Layer 5 of a small transformer language model trained on English Wikipedia (8 layers, counted from 0, width 96).
A neuron's activation on a vector x is SiLU(gate . x) times (in . x), where the dot is the dot product.

Input weights of the MLP neurons that the questions are about. A number n stands for n times 0.015.
n53 gate: -18 14 -13 -4 4 41 -62 -10 4 14 -25 19 17 -23 -12 -61 42 -23 32 -27 -34 -28 -10 22 31 -33 -3 33 38 5 5 5 2 -18 19 -31 -23 8 -16 -42 -5 -9 -26 5 8 6 -52 -8 26 19 -12 12 -29 -10 -14 42 0 -10 -46 25 7 -15 26 -16 24 15 11 67 19 24 31 -8 7 35 21 -22 26 23 -2 36 17 27 -39 4 8 -8 6 14 34 -37 8 16 39 9 -48 7
n62 gate: 24 18 14 -26 16 16 31 -7 2 -12 10 2 22 -39 -11 26 -20 9 -15 -26 -12 17 -14 11 13 -35 -2 11 26 46 35 -5 -6 -28 23 -1 2 1 -33 -23 -8 -11 -2 29 -44 -55 -56 -32 16 -36 33 10 3 4 1 -36 -35 0 -59 -5 24 12 -15 -7 -32 64 -39 -23 -12 0 -8 -7 -1 -30 -4 -30 -18 -59 -18 28 41 16 22 26 -19 2 -14 17 -23 11 -10 6 -7 21 -11 -65
n84 gate: 26 47 -21 -21 -30 -5 23 20 -13 -3 52 -19 7 3 -5 7 7 10 -5 11 -1 7 -10 -60 11 -16 37 6 23 3 11 1 -14 1 24 -3 -25 29 -1 -14 71 32 -23 -21 37 -19 -3 -3 49 -33 9 -2 -24 -1 5 -17 -49 -41 25 27 -20 -17 -21 8 -34 15 17 29 -46 -12 -6 -27 16 -21 3 -15 23 22 5 -15 5 -18 -18 -32 -1 12 22 -9 -26 14 -2 3 -20 -1 -12 1
n112 gate: -6 7 6 -22 -18 1 -14 30 33 23 -41 15 13 -24 -43 -4 20 1 -22 45 -6 4 18 -17 -6 -15 13 -9 -20 18 -7 -4 27 -5 0 36 -9 33 -13 67 69 -16 -18 -22 -28 18 -9 38 -24 19 6 -20 26 -4 29 -10 12 12 -3 -40 39 1 33 32 10 35 16 -40 -38 -8 -6 18 -27 11 -8 -20 44 -8 -33 32 23 -31 -41 -12 19 4 7 45 13 4 13 -5 12 1 27 2
n126 gate: -29 17 16 8 13 -32 27 34 -8 -25 17 -24 45 8 -1 1 23 2 -28 -18 29 35 -12 14 33 27 63 55 27 20 -15 -6 -10 -3 -23 -11 -11 20 24 12 -4 8 -49 -29 -31 19 -23 16 -25 41 -25 -9 -1 -22 22 -14 0 19 -19 24 24 -7 -45 -6 -22 -4 44 35 1 17 6 24 25 -7 7 -5 -19 -27 19 3 26 -20 21 26 -16 -55 10 -14 15 19 -22 22 9 26 13 22
n149 gate: -12 -14 -49 10 31 3 27 30 -10 14 -38 -4 1 -5 -12 22 4 -26 -8 -22 10 25 -24 -12 -14 -16 16 6 -8 14 29 0 -46 -59 -8 -38 17 -21 0 -30 -17 -43 16 -9 -40 -27 -5 9 12 20 -29 -4 -10 -25 14 2 64 -40 -1 53 -37 -19 -14 -33 -30 -5 -38 73 49 -1 3 -17 5 -13 33 19 18 -14 -1 11 12 -35 36 45 -32 -5 0 15 -37 -8 -22 -29 39 10 17 -1
n196 gate: 32 -4 -16 -10 30 22 -13 -34 27 5 -27 63 55 -2 5 -3 10 -32 -6 56 -28 -15 24 5 -39 -10 -8 7 1 39 -22 1 6 51 -11 11 11 15 -30 -11 -4 3 5 -36 -1 -2 46 -29 17 5 13 -8 16 -3 -9 -12 10 -17 -1 -10 8 -14 -10 -40 -1 -6 40 -20 -34 14 8 14 7 20 30 -25 24 -21 -14 21 -35 11 -11 25 -14 6 25 21 15 38 6 16 -1 27 -32 -6
n207 gate: -18 5 11 41 3 -21 8 -10 -7 33 -25 -5 -7 -31 -7 30 38 20 -12 -5 -16 -21 -27 21 -21 -12 -1 17 -3 -19 10 20 14 -19 -7 7 -18 42 -34 -26 -22 -22 -41 -1 -5 3 4 7 -11 36 -14 24 3 13 -2 -6 19 12 -65 -11 9 42 13 1 19 5 10 -79 -10 -48 -8 -41 19 14 6 1 17 -26 -3 34 18 6 44 18 15 10 -7 18 -19 -10 -5 -45 -8 13 12 32
n220 gate: 43 45 42 21 -54 24 31 -31 8 10 -37 27 -4 33 -39 5 14 16 -2 49 16 -1 -34 -64 20 37 6 -13 -23 -35 -18 22 28 -38 -9 13 1 -19 -8 30 -27 -31 21 -14 -28 -2 9 15 19 13 -4 9 8 19 18 -23 -8 39 -33 -2 32 23 31 -5 25 18 -21 20 2 21 17 -6 -32 24 13 -26 27 -37 14 -8 4 -3 -33 32 -15 35 -11 -22 7 45 49 16 -30 -52 -1 -5
n234 gate: -39 31 -18 2 7 -29 23 -14 1 29 25 -11 -18 4 16 4 -13 -8 -32 -10 6 6 -31 -4 -30 7 -9 29 -38 -6 -5 -29 -7 32 7 -45 -5 -7 -23 -22 -29 26 28 69 4 -13 -36 7 1 -16 14 1 -12 9 25 38 4 -22 -16 6 -4 -15 58 28 -39 27 -7 -53 -11 -62 21 8 18 4 -7 39 -5 -56 10 13 -10 -22 -34 42 -2 2 -27 -28 -9 13 42 8 -16 -19 -16 -44
n322 gate: 12 -37 -17 5 13 -17 -4 17 -24 22 -5 35 -16 9 -35 17 42 14 -13 -10 -13 -4 -22 10 29 10 21 27 -5 -1 -24 7 -7 -36 58 14 -33 -51 -35 27 -34 -41 -45 17 -37 38 30 45 -4 -10 0 16 5 -23 0 20 -10 -7 -28 -15 -10 -4 16 31 -23 13 -30 27 -27 -41 49 28 33 -18 38 -7 16 -30 40 -22 26 4 -11 -1 7 -1 -13 -16 2 -24 38 8 17 11 -56 5
n345 gate: 1 -8 65 -63 25 -25 -3 -28 -18 -33 -23 -9 7 26 11 -17 -39 -12 5 -6 9 2 -36 -42 -5 17 -14 -16 23 -43 -25 -4 -50 -24 27 -4 4 14 -40 -12 -13 -22 31 31 -46 20 -21 -24 25 2 -22 -43 -1 26 -14 45 43 7 32 1 -5 3 -15 -33 22 15 -18 -32 31 35 28 -1 54 -8 11 -7 29 -24 -15 42 -24 36 -22 32 26 19 -8 37 -45 3 42 -5 -9 6 6 1
n362 gate: -20 -3 -37 9 -24 8 33 20 25 -12 11 -19 -7 1 11 -15 37 32 -25 6 38 23 0 -29 1 -43 15 -29 1 68 -1 -35 14 2 -21 52 -32 -28 -23 4 26 2 -7 -14 1 26 -11 19 42 -1 42 -23 1 34 10 23 -7 -1 10 29 19 28 -19 -16 -37 25 -20 26 5 27 14 -35 -26 -22 12 -22 17 16 1 -28 42 -28 17 -5 8 8 -5 23 2 -30 26 31 -38 -9 -16 15
n53 in: 10 9 -13 5 17 -40 -21 38 15 -15 -38 8 13 -19 -3 18 8 -8 8 -6 14 -41 16 2 37 -15 -12 -3 -43 -23 32 11 -38 -12 -11 14 -38 -35 27 -92 25 -45 55 -21 1 19 5 -10 36 27 -16 -37 16 35 -28 -12 -36 -32 -33 -3 13 -51 -24 0 10 -8 30 11 -38 -1 16 40 0 14 38 22 8 10 -37 10 23 29 3 -12 -6 -1 18 -12 -30 24 30 -10 2 26 -14 25
n62 in: 44 38 -8 -2 -14 -2 43 -2 17 -35 -30 37 -29 2 9 6 32 -48 -17 6 -2 1 -11 -27 8 45 -18 -4 20 -40 -12 16 26 -13 17 -3 -15 15 -19 -2 26 25 -10 -1 -24 6 31 6 -18 -23 54 26 -26 5 48 -22 -8 -7 50 -19 -18 48 0 15 27 -15 -26 2 -69 21 -48 -46 23 -32 -78 -3 -3 -27 -5 7 1 -6 -14 -20 5 -13 -13 -21 2 -18 21 45 -2 20 -56 21
n84 in: -9 -35 32 10 -28 -1 -26 26 -15 24 -12 4 27 21 -26 -16 11 12 -12 8 16 -9 -12 -28 1 -18 -54 7 -43 1 -7 22 -16 13 19 11 3 34 41 -27 6 16 -40 -2 41 -4 16 35 14 -7 -3 -35 -29 -6 -35 46 -15 28 19 -16 1 0 26 -38 31 20 -40 22 29 -7 0 -38 -21 -34 -16 6 43 10 18 -28 23 -37 -30 28 -1 22 27 -6 16 9 -6 22 1 23 -4 36
n112 in: -11 -37 11 -9 -18 -17 -21 21 -58 12 -22 -34 -7 50 14 23 -6 20 21 9 13 43 16 -12 -9 12 0 -10 -24 -45 -27 12 -7 23 20 -22 15 18 37 -29 26 11 -10 22 -32 -17 28 -9 13 -23 23 -22 57 -24 1 -2 24 -43 -8 -3 -12 16 -9 22 31 22 -10 28 2 -39 -13 -11 -6 -1 -34 22 -7 12 -17 18 27 11 6 -1 27 -2 69 -15 42 16 38 -1 -12 42 -24 -21
n126 in: -9 1 -32 -22 9 -25 -39 14 -3 19 9 20 -50 9 40 -1 -40 -10 -30 -15 32 35 8 -6 -6 -43 -15 -24 -9 40 -44 -3 -52 -17 -10 -14 50 4 -3 2 -14 26 36 40 22 -15 -18 36 -1 -4 -4 -17 11 19 16 7 24 -39 -2 -8 16 -23 -23 31 -4 -19 -31 -2 -2 13 36 19 -18 -12 -21 6 -1 -4 4 41 12 66 -7 15 14 -34 16 16 0 -1 -21 48 34 27 15 1
n149 in: 43 -10 15 43 -8 -14 47 3 33 8 7 -34 18 -13 59 18 22 19 -49 -17 6 -2 -36 23 -23 -32 -8 -12 -15 -44 -21 13 -12 -9 8 -57 72 -12 -43 -11 3 7 36 18 -12 -3 37 19 -1 2 4 -6 11 21 -14 42 54 23 -2 28 44 -44 -20 -28 -5 12 25 -40 9 -14 -60 1 15 14 -24 30 0 -15 49 -52 2 19 15 -29 -73 2 11 -33 -6 -7 3 -35 -9 -8 19 14
n196 in: -3 -15 17 -3 -10 -7 0 18 15 -13 -22 19 70 -39 -30 22 13 -16 1 -8 35 33 4 21 -28 -25 -15 12 27 -18 33 3 -41 14 25 25 3 10 12 2 48 -30 4 3 -12 3 3 29 2 -2 -49 30 -11 8 -5 -60 -27 -25 -7 23 -27 16 -30 -28 16 18 -15 10 9 -47 -6 -33 44 11 -11 5 -21 -4 -24 12 -32 -16 13 -14 -46 16 9 0 12 8 -7 15 18 -11 28 -7
n207 in: -21 -1 -20 -10 -54 9 -6 5 35 25 53 -24 -27 1 -1 47 32 24 -6 13 -7 -23 -9 4 14 -6 -24 0 -4 -22 -5 46 -41 -34 27 -25 20 -19 -10 37 8 -7 -44 -47 4 -9 -17 -20 -15 12 -38 14 11 1 23 -3 37 -7 -61 17 12 53 -16 16 -34 -2 -11 -5 -8 -31 -11 11 -7 30 49 2 -5 -20 14 17 -23 -7 29 -2 -7 -26 10 -32 -4 30 47 -22 16 -44 18 -6
n220 in: -27 -3 -30 3 -4 27 -6 -54 12 3 19 38 -34 21 -40 -25 37 10 33 39 31 32 -9 -19 22 29 -22 -15 -34 -45 -9 -56 27 6 -51 6 8 13 -16 -4 5 -33 34 12 -28 29 22 -6 -8 -25 5 -2 24 14 79 -4 -1 52 43 -27 45 -13 12 -55 45 40 -32 -22 20 -47 -32 23 9 29 35 32 37 15 -10 33 -2 29 11 30 11 -69 -30 4 46 -58 16 -1 -4 -29 5 -10
n234 in: -34 19 7 -3 -2 -11 -7 -1 -36 20 28 -15 -3 18 -33 -4 1 -51 -36 26 14 21 60 18 23 -30 10 -27 -1 25 6 -45 1 56 -19 -1 22 -9 -9 -5 -29 30 -2 0 32 0 38 -7 -27 -14 -10 -4 1 -18 3 33 -8 -7 19 26 -48 -36 -39 11 -51 5 -3 -14 -40 25 16 18 34 23 2 8 6 54 -23 -10 -18 12 -3 10 -16 -22 -58 -5 16 -3 -13 -2 13 19 -4 -22
n322 in: 13 59 -14 -2 -13 -11 -18 5 51 12 1 15 -42 -16 1 65 -10 -39 -21 -6 21 -8 -20 7 20 25 37 -54 34 -9 -11 -4 4 32 58 6 -8 -1 -37 -16 4 14 -31 10 -19 -5 21 -14 0 -26 9 34 13 39 50 2 -7 10 -28 45 7 -3 -19 -16 -12 26 1 6 -30 -35 11 -6 23 -24 24 61 29 -2 -24 -28 18 -19 -7 -9 -31 15 -28 -1 -1 19 24 45 -4 -11 11 18
n345 in: -26 5 52 53 -17 24 -16 42 -3 -35 -17 -9 -3 5 25 -21 20 13 40 -3 11 -26 -10 -18 3 19 5 34 -46 18 3 2 28 18 -17 -14 -2 -24 -2 -31 37 85 53 -16 33 -23 32 77 -20 21 -34 35 -4 -26 -49 17 33 -22 -30 -27 16 -9 -2 -17 52 4 -26 22 -25 8 -33 12 -16 23 4 39 26 3 -30 -39 4 -14 27 3 -7 11 3 -52 9 -9 29 -25 8 -4 -4 54
n362 in: 33 -4 7 -13 25 -16 -26 -27 -40 -1 -36 51 28 67 33 -4 -20 -12 7 12 -4 -53 9 -10 -11 12 -33 -16 -26 -16 32 -15 14 -20 -10 -38 -24 26 7 1 42 -10 -9 21 10 7 0 30 18 3 28 -18 13 7 2 -28 -2 -12 -28 0 -7 -12 -19 4 -30 -15 -3 -7 15 -77 26 13 -24 0 -32 -22 38 1 -27 -12 -27 22 37 -39 13 35 -16 -10 -5 -7 34 -44 2 6 21 -37

Each question shows a token from some text and the vector x that enters the MLP there. A number n stands for n times 0.039.

"ad": 12 -6 20 40 -6 -12 -1 -47 -39 23 13 -9 -5 -39 7 -22 17 -9 26 25 -15 -25 -31 19 -34 -13 2 47 41 37 -27 -14 71 -1 -27 18 -36 -3 14 -23 10 -2 39 -18 5 0 21 -1 21 -27 -5 -6 -19 -23 12 4 27 -7 -3 7 -28 2 -18 7 9 12 -10 59 35 -10 6 12 15 1 -27 4 8 23 5 -27 -8 -11 14 0 -5 14 -2 -13 -10 -8 30 5 -34 7 -12 22
Which of these neurons fires most? n362

" pro": -13 15 26 5 -26 -44 32 -7 -13 -29 3 6 26 4 -21 6 -12 -4 3 -3 13 34 -10 39 -13 11 -29 2 -8 35 -13 25 -25 -37 69 -10 -11 -2 -14 9 3 -42 4 14 25 6 15 -47 24 6 -17 28 -37 -10 -2 -22 14 15 -9 11 -11 37 -23 17 4 18 -7 11 25 -28 -21 1 -11 1 -38 4 -7 -5 3 -14 39 30 18 -3 -13 -42 -1 -39 1 4 31 -6 -11 54 12 -18
Which three neurons fire most, strongest first? n62, n207, n149

"im": 26 15 0 41 -5 -13 7 -6 -22 17 -24 -18 4 18 -16 -2 -21 -17 14 20 -55 17 -33 32 -59 -32 -16 14 44 -31 3 8 9 11 -1 10 29 33 29 -18 2 -5 -10 5 -12 -49 10 9 16 -5 -3 11 -29 -1 0 -21 -26 22 41 -1 -32 -11 3 -39 -5 -40 -19 19 -8 1 -8 15 -13 -2 7 9 50 32 2 -37 23 -24 0 -23 -10 -3 -11 14 17 -15 29 16 -33 -14 26 39
The two highest activations, in order: n84, n149

"c": 39 22 -2 1 4 -39 51 0 2 -33 4 4 -23 -12 17 -18 -11 -39 -7 26 6 28 -7 -4 -34 -21 -30 15 -6 20 -3 24 -20 -24 40 -50 -16 -19 43 32 22 0 14 -14 36 -20 40 -29 -16 8 -2 19 -4 -3 29 -4 3 13 -1 2 28 1 17 -16 -18 7 17 29 21 -31 11 6 -29 -47 8 27 -54 26 11 2 20 -1 21 -17 2 0 38 -9 -3 -28 -16 12 -22 44 -12 -9
The two highest activations, in order: n149, n126

" a": -4 7 28 -10 14 -17 -20 -22 -13 -24 1 -20 -5 -5 -27 12 5 -9 10 14 22 5 -37 46 -9 9 -23 39 10 -11 7 -42 3 -7 35 40 7 6 1 -29 13 -5 61 5 14 30 1 -22 10 22 -12 25 -9 -16 34 2 7 -11 -18 -15 -11 26 51 8 20 8 11 4 7 -44 18 7 -20 14 -16 21 12 22 7 17 10 -4 -28 -23 12 10 23 -59 18 37 44 -11 12 39 28 -24
Which of these neurons fires most? n53

" with": 5 39 29 18 -9 -40 -17 11 -6 -11 6 -13 -3 -17 -21 57 1 -44 31 -8 -10 19 -32 52 -7 -47 -17 -12 16 12 3 -7 -1 -20 -12 34 27 25 3 18 -12 0 -7 7 9 21 29 -20 27 10 -23 -15 37 -6 30 0 25 18 10 -32 -10 27 26 3 11 10 -14 -17 14 -66 -3 -15 -14 0 20 21 26 20 6 -12 -3 10 -28 -34 9 4 18 15 9 10 13 22 0 29 7 -7
Which three neurons fire most, strongest first? n112, n207, n322

"ran": 11 34 39 -15 4 15 10 17 14 -22 19 6 -16 -11 -43 -19 -11 -25 13 11 29 36 -29 20 -3 16 -26 20 28 24 24 -24 -12 -10 -10 -9 -4 1 25 -31 39 22 19 14 -13 -14 14 21 2 -9 -17 22 -17 40 -27 -21 -13 -2 5 -36 -5 9 6 -8 12 -52 -1 -19 7 5 1 26 28 8 -6 44 16 29 -23 9 40 -19 -7 -81 -10 -23 -1 -2 -17 2 17 34 -21 -33 3 -37
Which of these neurons fires most? n62

"ich": 1 40 47 17 -27 -10 -19 -24 -22 -15 7 -45 -20 -4 2 1 -16 -15 30 -4 14 -9 37 14 10 -36 23 7 17 43 12 -28 2 -36 -11 -8 2 17 -12 17 -12 -19 2 -14 2 -15 -30 -8 -24 15 -65 12 30 -35 76 -2 13 -24 12 -25 0 22 -25 8 -8 2 14 -23 -22 -33 18 1 -18 0 6 20 24 23 -6 -36 7 24 -8 -15 24 -35 9 24 10 -7 19 18 -1 30 1 23
Which three neurons fire most, strongest first? n126, n207, n112

"f": -13 54 -23 -29 -16 37 37 -7 5 -28 47 -7 -22 25 9 -11 18 -25 6 0 -42 4 21 20 -2 -7 12 7 9 -7 -17 34 -28 9 -20 47 -25 1 16 -29 0 -36 -8 -21 44 -3 -14 7 -6 12 -8 -10 -8 15 -25 -8 -8 27 16 26 -8 7 20 -3 3 6 -6 18 -5 -64 4 -15 19 0 -25 -5 16 -6 16 26 39 -32 35 -13 44 -36 -2 1 59 -2 39 -8 -15 2 -4 20
Which of these neurons fires most? n207

";": 29 16 14 38 -38 -35 -30 -14 3 -30 36 1 -18 27 21 15 8 -9 30 16 9 7 8 65 22 -25 28 -9 12 47 2 -2 11 -20 28 -1 13 16 5 -15 -12 -7 2 -3 7 26 -26 -3 -17 29 -17 5 10 -1 12 6 9 -17 49 -9 2 14 -13 30 -7 24 13 -4 -5 -46 40 6 -47 16 -15 18 -23 4 -3 -30 2 17 32 -14 27 -4 0 32 -7 -23 -16 -3 3 26 4 31
Which of these neurons fires most? n126

":": -10 -17 -34 9 8 -33 -24 -3 25 -29 14 -10 -8 -14 -7 -4 -4 -13 18 21 -25 17 -7 59 32 -16 23 8 6 15 -11 22 6 -29 -11 -4 -11 17 13 -6 12 -29 -18 -2 12 -4 -27 13 32 65 -56 1 26 -6 -24 28 21 11 14 -7 5 35 -37 8 24 17 34 15 1 -26 1 13 -34 23 3 24 6 -2 22 -8 4 -25 -27 -19 30 -1 1 25 -13 -3 20 24 -4 25 14 -3
Which three neurons fire most, strongest first? n53, n207, n126

" com": -21 34 37 5 -8 -20 22 -3 -6 -34 30 -30 31 -6 -16 2 1 -19 -6 22 -11 -7 -10 53 5 5 -56 58 1 30 -9 -28 9 -1 52 -5 -18 23 -15 11 11 -25 29 20 15 22 32 -46 29 10 11 14 -3 -4 41 -13 23 8 2 -11 -7 23 -8 -10 7 27 20 24 37 18 0 -23 -14 4 -14 -29 5 8 -13 -18 17 -7 -5 -9 6 -22 4 12 -13 10 19 8 31 44 20 21
The two highest activations, in order: n62, n196

"ou": -10 6 37 -27 -39 -28 25 1 -20 9 50 16 -25 -49 3 -6 -9 -41 16 4 29 13 17 12 -29 41 -42 63 25 3 2 4 2 -10 10 28 16 35 2 -40 0 -28 -11 -23 -12 16 20 -27 8 -13 -36 38 -41 26 -8 -26 -31 -10 22 -17 4 7 20 17 7 2 7 9 13 -5 14 -11 -11 20 21 0 -17 16 6 -43 9 -20 0 31 8 -20 24 -5 46 6 5 3 13 32 -17 -4
Which of these neurons fires most? n84

"A": 8 -15 3 -15 -7 -27 -6 1 -1 -2 3 -28 -15 3 -9 29 30 -16 13 -3 25 -1 6 72 -6 1 -12 19 4 -17 18 -16 -4 -41 26 42 -17 6 19 5 -3 -2 26 11 26 -8 8 -6 -3 37 -40 -19 -24 1 29 3 6 -3 9 -26 -26 29 32 -13 -24 -19 5 26 -10 -22 -15 4 -37 32 -39 5 -1 13 -7 -3 -13 1 -24 -6 20 -15 13 -40 23 23 47 -5 -11 30 -6 -43
Which of these neurons fires most? n149

"u": -8 22 6 16 7 27 -23 -4 28 -31 -8 -16 15 -31 -4 -27 -32 -53 -2 -18 11 25 -25 33 -33 -9 -2 27 12 -1 26 -24 9 -1 30 -20 37 -2 18 -8 17 2 31 19 3 -18 30 2 -13 -22 -11 26 -16 -18 -30 24 -6 -14 26 -21 -20 20 -30 -5 -3 -38 -17 4 12 13 7 12 14 9 39 13 16 6 -28 -21 13 -4 -1 16 -27 26 -45 -16 23 -17 15 33 -43 -44 48 13
Which three neurons fire most, strongest first? n345, n149, n234

" o": 21 20 26 -25 2 -21 22 -21 -29 -20 32 -21 -4 21 -50 8 -21 -34 -15 6 8 34 -26 13 -26 16 -41 38 17 43 7 -21 -34 -14 32 1 28 0 -18 2 2 -28 48 4 12 1 12 5 -17 23 -1 18 -13 -13 2 -11 8 5 -15 -22 2 28 20 27 26 10 -24 -2 -3 -14 1 -7 -39 22 -5 -18 -4 18 39 18 6 32 -47 -33 -31 -10 -21 -11 -11 16 55 26 2 56 3 -9
The most active neuron and its activation: n62, at about 17

"est": -27 37 -3 0 2 -24 31 -15 10 -12 31 -4 -40 -24 16 10 -3 -19 -24 -7 -29 -15 53 14 -28 -1 8 6 16 31 -20 39 -21 -8 -15 5 -23 -7 32 -19 13 -13 25 -35 4 -23 -15 -15 11 -15 37 21 -5 32 7 30 -6 14 21 21 16 -2 11 15 24 -5 -4 7 6 -60 -27 -13 34 -51 10 32 17 9 42 -10 31 -27 -17 29 10 -30 -7 25 42 -16 20 -11 -36 17 0 35
The most active neuron and its activation: n84, at about 5

" ": 11 27 7 -11 26 -6 -8 -32 -10 -23 -4 -15 -30 -26 -1 8 -40 2 16 -26 37 13 -30 26 -26 3 40 7 40 41 12 -19 -14 -32 -4 38 9 12 33 15 -6 -61 44 17 4 37 19 8 -16 -1 -38 -17 14 -14 -3 2 20 -1 41 6 11 -5 25 38 -34 35 -5 2 18 -22 1 -51 -1 -20 -2 19 9 12 8 -53 10 10 27 -21 -24 -3 -26 -6 -9 11 -2 -13 -29 20 -9 -4
The most active neuron and its activation: n149, at about 11

"an": -23 3 23 8 -32 -3 22 12 -40 -16 26 20 -32 -1 -6 15 -14 -6 23 -10 -33 5 12 46 -35 -14 -10 -2 -13 25 -12 -30 -12 14 3 -3 23 -7 -1 12 25 -6 3 5 -6 -44 4 11 31 -11 11 58 -23 9 23 17 -9 10 -11 -4 1 -9 -4 -5 -27 -31 8 18 25 -15 15 23 -9 15 34 18 -34 43 -25 11 14 -6 61 -24 -38 -2 -8 8 43 -27 48 -15 -28 -14 -15 21
Which of these neurons fires most? n362

"ac": 41 -5 -8 -39 33 -6 -20 -66 -37 8 -6 -32 -7 -8 15 3 1 -5 38 3 -25 1 19 4 -8 12 -24 -8 6 12 -22 18 24 -16 17 30 -4 -19 16 6 -1 -10 27 11 18 -7 28 -4 -9 -26 2 -13 -36 -4 72 24 -12 37 12 29 6 -11 33 7 55 -22 -10 -3 11 -44 -7 24 -10 -46 0 17 -15 7 20 -29 13 -12 27 -22 -5 18 -19 -1 -1 32 6 15 -22 20 -2 -28
Which three neurons fire most, strongest first? n322, n220, n196

"G": 10 22 10 8 2 15 -9 0 17 -3 21 7 4 -15 6 -14 5 -12 14 -6 -23 -6 7 70 -6 26 6 7 -10 25 6 23 6 -31 -4 9 -5 -15 38 30 -11 -1 17 15 26 -18 50 -22 -36 15 4 -29 -21 -28 12 23 -1 17 27 -23 16 14 21 4 -13 -27 28 -25 6 8 29 6 -41 40 -16 27 -3 25 -4 -35 7 -24 -15 -13 35 21 -9 -13 11 6 44 6 -4 -17 -22 -38
Which of these neurons fires most? n234

"y": 13 24 14 9 -28 -29 8 -8 -14 4 13 22 -5 1 -11 18 -49 -6 26 -25 -40 -14 21 63 -29 -23 -28 1 13 2 3 1 -15 -29 -11 14 -2 -6 27 -19 -14 8 -23 -4 0 -40 25 28 5 8 7 9 10 -2 -2 3 -31 -13 44 -7 -2 -13 -19 6 -33 13 3 16 -1 24 0 62 0 28 -1 -29 6 53 13 -53 -7 -16 12 -27 9 13 -9 -20 -4 -19 13 0 -47 13 11 5
Which of these neurons fires most? n62

"ud": 5 23 49 4 8 -67 28 3 -20 10 -4 -6 6 -21 2 30 -5 2 20 -1 6 -12 7 -34 -30 6 2 27 6 46 -7 2 32 -34 24 20 -39 -13 -21 -13 18 12 53 -28 18 -3 14 -5 -16 -4 8 23 -28 36 15 27 34 -10 17 0 -1 4 -5 1 9 -8 -10 45 21 -34 0 -20 -28 -7 18 47 4 11 11 -45 26 -11 -20 -7 -18 16 5 37 38 -13 -36 12 14 19 26 0
Which of these neurons fires most? n84

"o": -6 18 12 -24 -4 -13 -29 10 -1 -23 5 11 -2 10 -8 -3 -16 -12 22 3 -13 14 3 70 -24 -33 27 20 -10 15 -16 15 -19 -15 -6 -1 18 -11 -10 17 -6 -1 11 -14 15 -12 -15 17 -15 3 23 40 -26 -10 7 -8 -29 46 49 7 4 31 -10 -17 -38 13 -14 5 33 -13 4 17 -10 31 19 4 -19 5 -7 -14 44 1 14 -19 -12 -12 -15 -23 6 -34 17 44 -17 25 -7 52
The most active neuron and its activation: n126, at about 6.4

" c": 16 11 -8 10 -23 -48 13 4 -17 -36 6 -14 -23 -25 12 15 -47 -7 -1 0 4 -2 -5 44 25 -18 -34 24 17 27 -2 -41 -16 -44 25 -19 18 -18 30 -13 15 8 24 17 16 1 49 -11 -51 40 2 -8 -30 -9 7 -11 16 -9 -17 6 23 -13 51 1 6 18 -18 -3 3 -9 3 -5 -22 17 -3 27 -9 3 -32 2 43 26 19 -15 -5 26 23 32 -8 -16 -3 -5 24 25 14 -6
The most active neuron and its activation: n149, at about 13

" T": 3 28 7 19 28 -17 -1 -21 -13 -17 40 17 -9 10 7 24 -49 4 0 7 -5 -14 16 53 -41 2 -22 -14 12 25 1 23 -9 -29 1 16 21 -28 -1 15 -14 -12 16 -2 16 -35 54 11 -21 -24 19 22 -20 2 -35 0 1 6 39 2 15 9 -20 1 -14 -15 4 -39 -20 24 5 19 -32 -13 -15 14 29 15 7 -61 6 -6 -25 -16 21 -9 -10 -29 -12 34 22 4 -35 20 13 -1
Which of these neurons fires most? n220

" ch": -25 4 -22 33 -29 -12 37 -6 2 -9 13 22 28 -38 9 28 -42 -28 -21 -5 9 11 15 29 -4 8 -29 24 21 31 -20 12 3 -5 -15 -6 27 9 16 13 9 -13 23 -20 12 9 49 -28 9 37 -6 4 1 3 20 18 -27 -2 -19 -6 6 6 41 2 5 34 -20 9 29 15 -35 15 -5 37 -19 2 20 32 3 -35 54 29 -27 -43 2 14 -7 8 24 36 -5 -11 22 20 3 23
Which of these neurons fires most? n196

" d": -25 34 -24 -11 -9 4 26 -38 -4 -13 21 23 -26 -30 -21 7 -13 2 11 14 26 24 -27 66 -6 -2 13 8 1 31 -4 -41 9 -3 16 -16 -10 -9 20 22 -10 -26 30 1 19 7 60 -26 17 1 2 27 -6 -28 -23 31 7 0 -14 8 19 23 25 34 14 14 9 8 12 -11 14 27 -14 4 -6 21 12 14 3 0 0 15 -1 -19 19 21 26 4 21 20 30 -1 -4 42 20 9
Which of these neurons fires most? n322

"i": 16 11 35 -5 9 -4 2 -6 22 -29 -14 21 27 24 9 -7 2 -17 17 -10 -38 30 -13 42 -18 -41 7 -7 -17 -10 0 -5 7 -18 -20 -22 17 6 -1 12 -13 -11 18 3 -28 -32 1 14 -1 5 14 27 -43 -2 -39 -27 -9 3 50 -17 -19 -30 23 -9 1 2 -13 3 11 -27 22 18 -19 1 8 -18 10 15 -24 -42 32 1 48 15 -8 11 -61 -40 25 -30 26 20 1 30 38 41
The two highest activations, in order: n149, n207

"s": 2 23 43 -62 -32 12 23 40 22 -50 11 15 16 -14 -15 3 0 -11 -41 6 -5 15 29 54 21 -4 -37 8 12 -2 16 -17 40 -24 -5 -23 29 -17 -2 -5 3 -16 10 -8 3 -10 46 21 15 -21 -45 22 -11 -17 -15 9 -13 43 23 -4 -11 -10 -11 -6 -16 -13 -7 6 18 -2 -16 -15 8 2 -32 22 1 28 14 2 7 14 30 -36 25 -1 21 5 -5 5 14 9 -19 8 -1 -10
Which of these neurons fires most? n62

"end": -27 34 0 32 9 -13 22 -2 -39 2 15 -2 19 -27 1 36 10 -15 0 12 -49 17 -9 24 -37 -31 0 8 42 0 -17 32 3 -13 -14 19 -23 28 29 -44 10 -15 31 -4 -3 -9 10 20 -28 -18 14 -5 -22 24 -22 1 -28 12 22 15 24 -6 -17 -9 41 -7 0 5 4 -7 8 19 28 -33 11 -7 68 83 23 -28 2 -11 -8 6 13 6 1 5 3 -7 -10 -9 -25 21 31 11
Which of these neurons fires most? n84

"ere": 2 25 27 -9 17 -70 -17 11 16 -16 -11 5 -4 -9 21 25 5 -12 -15 -9 -3 -9 31 30 19 -3 20 13 3 15 -11 -14 -15 -54 29 22 -32 17 -13 -19 -9 7 -1 -9 48 25 13 -10 6 -3 9 19 40 -40 14 -28 11 8 -13 30 -1 27 20 50 -12 0 10 31 38 -11 16 8 7 6 20 54 6 21 -20 9 -9 -18 -16 -42 30 18 10 12 11 29 27 19 2 10 22 49
Which of these neurons fires most? n322